Layer 6 of a small transformer language model trained on English Wikipedia (9 layers, counted from 0, width 96).
A neuron adds its activation times its output weights to the MLP's output. To switch it off is to set its activation to zero at one token and run the rest of the model.

Output weights of the MLP neurons that the questions are about. A number n stands for (n - 128) times 0.0058.
n3: 104, 115, 132, 145, 123, 63, 120, 146, 67, 89, 146, 152, 136, 109, 124, 98, 61, 95, 136, 95, 145, 182, 180, 136, 163, 111, 113, 148, 130, 142, 131, 98, 114, 127, 166, 133, 182, 102, 120, 111, 117, 116, 147, 173, 86, 139, 109, 182, 144, 95, 103, 126, 106, 151, 105, 63, 114, 84, 110, 137, 126, 249, 133, 86, 53, 122, 149, 174, 176, 102, 114, 168, 144, 120, 148, 145, 106, 131, 116, 116, 141, 132, 162, 142, 107, 149, 135, 96, 161, 173, 69, 142, 141, 200, 154, 124
n47: 111, 103, 159, 133, 137, 166, 160, 160, 122, 124, 124, 134, 87, 101, 109, 150, 103, 155, 133, 134, 152, 96, 86, 134, 143, 135, 84, 168, 133, 158, 157, 157, 125, 158, 149, 74, 130, 134, 100, 116, 126, 144, 115, 114, 106, 186, 82, 114, 84, 131, 123, 74, 117, 127, 107, 104, 156, 153, 113, 145, 149, 101, 165, 155, 98, 97, 116, 141, 198, 125, 142, 135, 151, 134, 146, 160, 120, 138, 132, 118, 85, 126, 169, 167, 174, 129, 125, 115, 144, 154, 135, 90, 157, 115, 155, 60
n48: 154, 127, 155, 107, 117, 111, 176, 84, 140, 105, 148, 91, 110, 88, 148, 109, 147, 147, 170, 136, 194, 104, 127, 163, 150, 84, 111, 160, 188, 155, 77, 122, 194, 154, 138, 104, 148, 111, 115, 124, 155, 83, 139, 67, 109, 100, 165, 128, 126, 52, 139, 148, 125, 173, 146, 165, 139, 132, 150, 184, 197, 121, 108, 84, 154, 93, 111, 106, 101, 121, 94, 111, 70, 131, 129, 164, 102, 149, 102, 139, 120, 126, 122, 102, 140, 116, 106, 131, 140, 165, 105, 78, 124, 133, 167, 111
n52: 129, 52, 104, 92, 136, 115, 121, 102, 226, 147, 162, 96, 123, 142, 90, 123, 157, 93, 104, 98, 136, 141, 115, 85, 98, 133, 98, 176, 112, 94, 93, 154, 119, 137, 129, 111, 142, 168, 72, 157, 134, 147, 115, 174, 168, 106, 110, 127, 146, 150, 160, 125, 92, 116, 137, 137, 130, 152, 136, 122, 152, 103, 121, 118, 122, 179, 43, 146, 123, 131, 177, 124, 183, 149, 134, 94, 143, 159, 150, 165, 177, 104, 107, 147, 57, 117, 126, 47, 121, 128, 102, 165, 130, 121, 170, 104
n56: 131, 134, 120, 181, 95, 164, 121, 78, 105, 116, 161, 146, 99, 104, 144, 75, 142, 170, 182, 174, 147, 105, 125, 77, 120, 142, 147, 165, 137, 158, 121, 164, 107, 158, 126, 142, 150, 162, 124, 91, 67, 148, 108, 84, 169, 193, 158, 101, 105, 96, 140, 79, 117, 175, 161, 134, 165, 98, 136, 108, 151, 101, 115, 130, 141, 156, 179, 161, 118, 158, 109, 135, 131, 101, 123, 73, 143, 146, 122, 105, 108, 111, 193, 82, 87, 66, 121, 129, 184, 131, 197, 121, 178, 148, 116, 152
n87: 91, 133, 109, 102, 93, 144, 160, 165, 122, 135, 112, 119, 98, 104, 141, 111, 84, 130, 162, 113, 150, 138, 138, 135, 163, 139, 128, 92, 153, 113, 142, 138, 115, 121, 171, 163, 89, 128, 88, 166, 141, 146, 156, 92, 84, 97, 138, 155, 80, 90, 109, 150, 118, 75, 183, 130, 118, 101, 136, 111, 125, 166, 137, 159, 73, 87, 147, 126, 116, 132, 119, 137, 107, 95, 138, 125, 140, 73, 96, 114, 90, 112, 157, 118, 126, 120, 142, 91, 133, 98, 132, 143, 170, 106, 176, 151
n113: 126, 177, 131, 128, 148, 125, 100, 184, 66, 130, 75, 172, 162, 132, 115, 170, 145, 66, 195, 159, 121, 82, 121, 146, 104, 140, 157, 121, 82, 151, 183, 161, 121, 136, 157, 134, 196, 105, 140, 88, 134, 138, 185, 146, 110, 148, 195, 140, 136, 113, 143, 141, 124, 136, 189, 130, 123, 90, 136, 176, 141, 125, 140, 158, 124, 146, 98, 75, 155, 70, 69, 107, 131, 82, 145, 96, 127, 133, 100, 130, 150, 143, 111, 123, 161, 128, 75, 162, 139, 162, 157, 155, 121, 89, 128, 103
n168: 152, 151, 160, 146, 150, 152, 91, 129, 69, 133, 93, 142, 128, 89, 174, 98, 128, 185, 151, 172, 85, 103, 106, 164, 104, 122, 126, 164, 115, 161, 121, 112, 148, 83, 172, 136, 152, 68, 138, 123, 171, 166, 82, 122, 150, 100, 94, 170, 121, 121, 82, 91, 156, 181, 155, 136, 146, 170, 91, 128, 143, 114, 109, 115, 132, 132, 132, 129, 110, 113, 136, 198, 185, 151, 128, 106, 163, 116, 125, 102, 112, 196, 98, 162, 109, 135, 168, 104, 112, 123, 85, 122, 105, 122, 173, 130

Each question names a token from some text and the token that comes next. It shows the activations a of the neurons there, in the order above. A number n stands for (n - 128) times 0.094.

Then comes g, the gradient of the next token's log-probability with respect to the MLP's output, scaled to length 1. A neuron's effect is roughly proportional to its activation times (output weights . g). A number n stands for (n - 128) times 0.0034.

" g", then "ame"
a: 125, 118, 128, 126, 123, 130, 123, 125
g: 95, 152, 86, 106, 93, 124, 117, 143, 88, 94, 140, 82, 155, 137, 117, 109, 86, 148, 142, 107, 124, 146, 97, 109, 129, 114, 93, 162, 150, 175, 150, 97, 186, 125, 76, 185, 120, 149, 150, 203, 110, 48, 174, 116, 127, 101, 111, 104, 124, 110, 141, 151, 139, 116, 98, 120, 115, 153, 87, 160, 173, 130, 149, 101, 106, 62, 74, 114, 140, 97, 143, 128, 162, 134, 103, 150, 114, 140, 138, 162, 162, 114, 162, 191, 118, 115, 119, 146, 140, 91, 96, 93, 134, 89, 111, 82
Switching off which neuron hurts the next token most? n56

" M", then "ar"
a: 126, 122, 127, 129, 129, 127, 129, 128
g: 81, 95, 70, 94, 183, 101, 126, 123, 130, 150, 145, 144, 132, 103, 132, 134, 140, 173, 108, 106, 131, 159, 128, 142, 102, 156, 133, 130, 168, 78, 135, 171, 95, 126, 148, 141, 83, 119, 172, 48, 83, 163, 96, 95, 161, 96, 118, 137, 148, 173, 83, 123, 116, 140, 130, 158, 101, 167, 168, 104, 105, 146, 57, 158, 187, 144, 107, 92, 102, 155, 171, 150, 113, 151, 127, 113, 161, 129, 121, 141, 120, 122, 134, 171, 113, 147, 193, 90, 99, 153, 130, 121, 150, 178, 98, 133
Switching off which neuron hurts the next token most? n47

"in", then "o"
a: 125, 131, 119, 127, 126, 127, 125, 128
g: 118, 121, 148, 125, 133, 114, 116, 127, 76, 107, 114, 132, 143, 134, 103, 134, 123, 201, 126, 55, 98, 113, 125, 143, 102, 152, 120, 107, 163, 147, 114, 94, 133, 95, 126, 92, 63, 96, 143, 94, 104, 133, 132, 218, 147, 144, 114, 123, 135, 133, 92, 177, 101, 175, 118, 126, 101, 130, 154, 36, 128, 107, 148, 166, 112, 107, 128, 118, 185, 130, 128, 152, 142, 126, 144, 123, 181, 140, 162, 144, 145, 129, 130, 76, 80, 166, 109, 130, 147, 69, 79, 126, 178, 159, 106, 114
Which neuron, switched off, raises the next token's probability most? n3

"h", then "ard"
a: 129, 125, 120, 132, 129, 127, 130, 132
g: 71, 183, 88, 145, 146, 101, 132, 107, 165, 120, 139, 102, 134, 157, 122, 127, 96, 125, 121, 99, 105, 108, 146, 110, 149, 92, 129, 137, 90, 172, 147, 78, 177, 123, 121, 92, 154, 115, 112, 106, 56, 130, 153, 110, 84, 81, 144, 91, 129, 147, 158, 124, 94, 117, 129, 159, 98, 149, 88, 162, 147, 136, 137, 108, 128, 131, 66, 114, 119, 115, 183, 116, 106, 135, 113, 77, 127, 149, 73, 156, 94, 89, 107, 81, 154, 195, 157, 142, 142, 124, 139, 124, 123, 149, 33, 136
Switching off which neuron hurts the next token most? n47

" k", then "a"
a: 128, 129, 128, 131, 130, 126, 124, 143
g: 147, 131, 179, 92, 146, 160, 105, 123, 151, 132, 104, 185, 131, 134, 96, 99, 164, 138, 98, 108, 112, 105, 141, 147, 92, 178, 128, 118, 175, 142, 109, 126, 132, 167, 152, 192, 86, 143, 115, 135, 162, 155, 114, 130, 158, 96, 136, 132, 186, 134, 99, 140, 167, 175, 125, 154, 134, 109, 181, 141, 155, 67, 103, 170, 166, 78, 136, 98, 144, 134, 74, 115, 138, 129, 136, 166, 149, 129, 132, 129, 97, 167, 167, 111, 148, 87, 185, 170, 132, 96, 109, 51, 149, 134, 176, 129
Switching off which neuron hurts the next token most? n168

"C", then "ol"
a: 131, 123, 134, 129, 123, 128, 131, 128
g: 190, 124, 164, 148, 117, 104, 127, 133, 104, 139, 143, 183, 153, 169, 104, 85, 88, 140, 140, 139, 130, 122, 113, 170, 128, 112, 131, 129, 118, 174, 154, 133, 107, 69, 161, 74, 210, 89, 136, 137, 139, 152, 179, 138, 140, 117, 138, 137, 94, 178, 161, 176, 117, 126, 99, 79, 98, 149, 126, 109, 111, 102, 124, 128, 148, 115, 93, 161, 136, 112, 194, 99, 147, 64, 105, 112, 68, 151, 151, 113, 142, 132, 86, 131, 126, 129, 103, 138, 102, 115, 84, 176, 145, 123, 124, 195
Switching off which neuron hurts the next token most? n56

"ions", then " L"
a: 126, 132, 129, 129, 127, 128, 129, 127
g: 146, 169, 101, 148, 195, 122, 129, 113, 138, 107, 105, 127, 113, 142, 136, 134, 153, 142, 87, 145, 149, 106, 116, 197, 114, 54, 63, 137, 159, 113, 111, 61, 161, 102, 106, 83, 125, 148, 177, 104, 176, 145, 103, 136, 134, 123, 127, 106, 177, 140, 160, 71, 160, 82, 147, 138, 152, 151, 128, 87, 109, 101, 144, 120, 102, 148, 136, 146, 120, 120, 116, 121, 59, 76, 124, 83, 138, 131, 122, 137, 83, 128, 143, 106, 167, 82, 177, 148, 136, 117, 75, 132, 128, 101, 119, 175
Switching off which neuron hurts the next token most? n3

"om", then " A"
a: 135, 126, 127, 132, 130, 126, 129, 125
g: 152, 70, 150, 181, 153, 152, 148, 115, 144, 133, 119, 155, 194, 151, 76, 193, 140, 143, 104, 102, 99, 142, 103, 168, 112, 133, 83, 112, 104, 61, 192, 93, 97, 101, 114, 185, 119, 81, 94, 131, 178, 126, 96, 117, 90, 154, 165, 135, 151, 148, 122, 91, 124, 129, 145, 106, 170, 101, 178, 96, 139, 124, 129, 123, 134, 146, 112, 163, 127, 134, 141, 107, 65, 113, 83, 110, 99, 92, 160, 136, 115, 184, 148, 137, 160, 123, 169, 105, 111, 117, 135, 157, 142, 124, 148, 151
Which neuron, switched off, raises the next token's probability most? n3

" s", then "il"
a: 129, 127, 128, 130, 129, 124, 129, 127
g: 95, 95, 101, 112, 107, 114, 122, 136, 175, 114, 120, 106, 213, 73, 116, 141, 50, 123, 125, 129, 118, 97, 114, 96, 130, 128, 144, 112, 82, 102, 151, 126, 93, 114, 123, 81, 140, 74, 91, 156, 108, 129, 145, 137, 200, 117, 158, 135, 126, 193, 154, 167, 149, 137, 164, 90, 75, 122, 67, 158, 110, 149, 146, 131, 108, 125, 161, 110, 164, 178, 129, 138, 121, 170, 166, 70, 132, 76, 96, 128, 116, 121, 108, 110, 116, 157, 167, 157, 145, 100, 123, 154, 132, 136, 118, 147
Which neuron, switched off, raises the next token's probability most? n87

"ub", then "se"
a: 124, 128, 128, 123, 121, 128, 139, 131
g: 184, 36, 138, 67, 63, 100, 130, 144, 126, 126, 155, 140, 155, 126, 152, 153, 106, 137, 175, 128, 118, 132, 128, 164, 75, 120, 194, 113, 126, 128, 125, 111, 174, 112, 134, 126, 164, 98, 108, 118, 110, 132, 148, 72, 97, 111, 158, 149, 91, 168, 182, 164, 130, 142, 118, 163, 96, 138, 137, 147, 134, 141, 115, 111, 109, 107, 122, 155, 154, 140, 153, 133, 129, 118, 135, 120, 135, 114, 216, 114, 168, 138, 112, 107, 126, 104, 90, 163, 114, 107, 204, 100, 92, 81, 128, 104
Switching off which neuron hurts the next token most? n113

" of", then " P"
a: 106, 129, 133, 157, 128, 130, 131, 130
g: 81, 115, 164, 139, 142, 131, 156, 133, 113, 114, 88, 122, 158, 146, 133, 163, 140, 115, 154, 99, 168, 101, 124, 146, 74, 84, 97, 92, 91, 148, 87, 154, 122, 142, 117, 151, 122, 133, 146, 129, 119, 152, 131, 150, 129, 100, 129, 94, 160, 117, 105, 93, 144, 159, 145, 130, 172, 124, 163, 102, 193, 129, 145, 101, 129, 129, 128, 128, 122, 141, 155, 221, 131, 155, 161, 109, 114, 178, 212, 98, 191, 71, 177, 93, 140, 64, 122, 152, 147, 163, 129, 78, 138, 114, 154, 151
Switching off which neuron hurts the next token most? n52

"s", then " O"
a: 128, 118, 128, 140, 128, 129, 129, 130
g: 100, 81, 73, 182, 131, 191, 132, 121, 134, 77, 93, 166, 182, 136, 119, 160, 163, 138, 137, 116, 168, 112, 95, 179, 146, 64, 96, 96, 140, 111, 130, 105, 101, 90, 117, 158, 142, 151, 182, 113, 133, 84, 135, 149, 141, 120, 171, 112, 159, 150, 109, 99, 131, 110, 168, 91, 173, 136, 188, 156, 139, 145, 140, 103, 143, 114, 121, 128, 105, 106, 113, 135, 77, 106, 124, 139, 104, 136, 186, 157, 122, 182, 156, 130, 165, 58, 145, 125, 106, 112, 117, 151, 129, 111, 106, 172
Switching off which neuron hurts the next token most? n47

"0", then " p"
a: 129, 128, 133, 131, 125, 127, 109, 126
g: 126, 94, 140, 120, 180, 140, 104, 127, 146, 129, 200, 160, 78, 152, 143, 69, 154, 127, 139, 116, 144, 129, 142, 160, 146, 114, 106, 141, 126, 102, 164, 111, 124, 152, 89, 110, 111, 117, 107, 83, 100, 141, 194, 147, 98, 132, 156, 91, 92, 138, 131, 120, 117, 90, 134, 135, 188, 79, 179, 172, 123, 130, 94, 45, 141, 135, 125, 91, 122, 124, 95, 108, 55, 48, 109, 94, 158, 154, 91, 142, 155, 152, 108, 103, 94, 151, 134, 141, 129, 132, 132, 136, 138, 92, 169, 124
Switching off which neuron hurts the next token most? n48

" ", then "3"
a: 132, 130, 128, 131, 130, 135, 171, 126
g: 102, 86, 98, 94, 142, 65, 156, 117, 119, 84, 93, 118, 158, 113, 78, 171, 113, 143, 95, 140, 146, 61, 111, 122, 95, 115, 108, 145, 105, 161, 132, 139, 163, 116, 148, 144, 128, 153, 134, 81, 146, 120, 83, 149, 180, 152, 123, 141, 170, 62, 145, 76, 155, 142, 148, 145, 112, 154, 120, 101, 124, 110, 164, 168, 121, 113, 91, 124, 159, 116, 109, 148, 61, 136, 162, 104, 90, 140, 150, 137, 173, 127, 104, 155, 157, 117, 151, 84, 106, 160, 165, 127, 180, 167, 65, 151
Switching off which neuron hurts the next token most? n113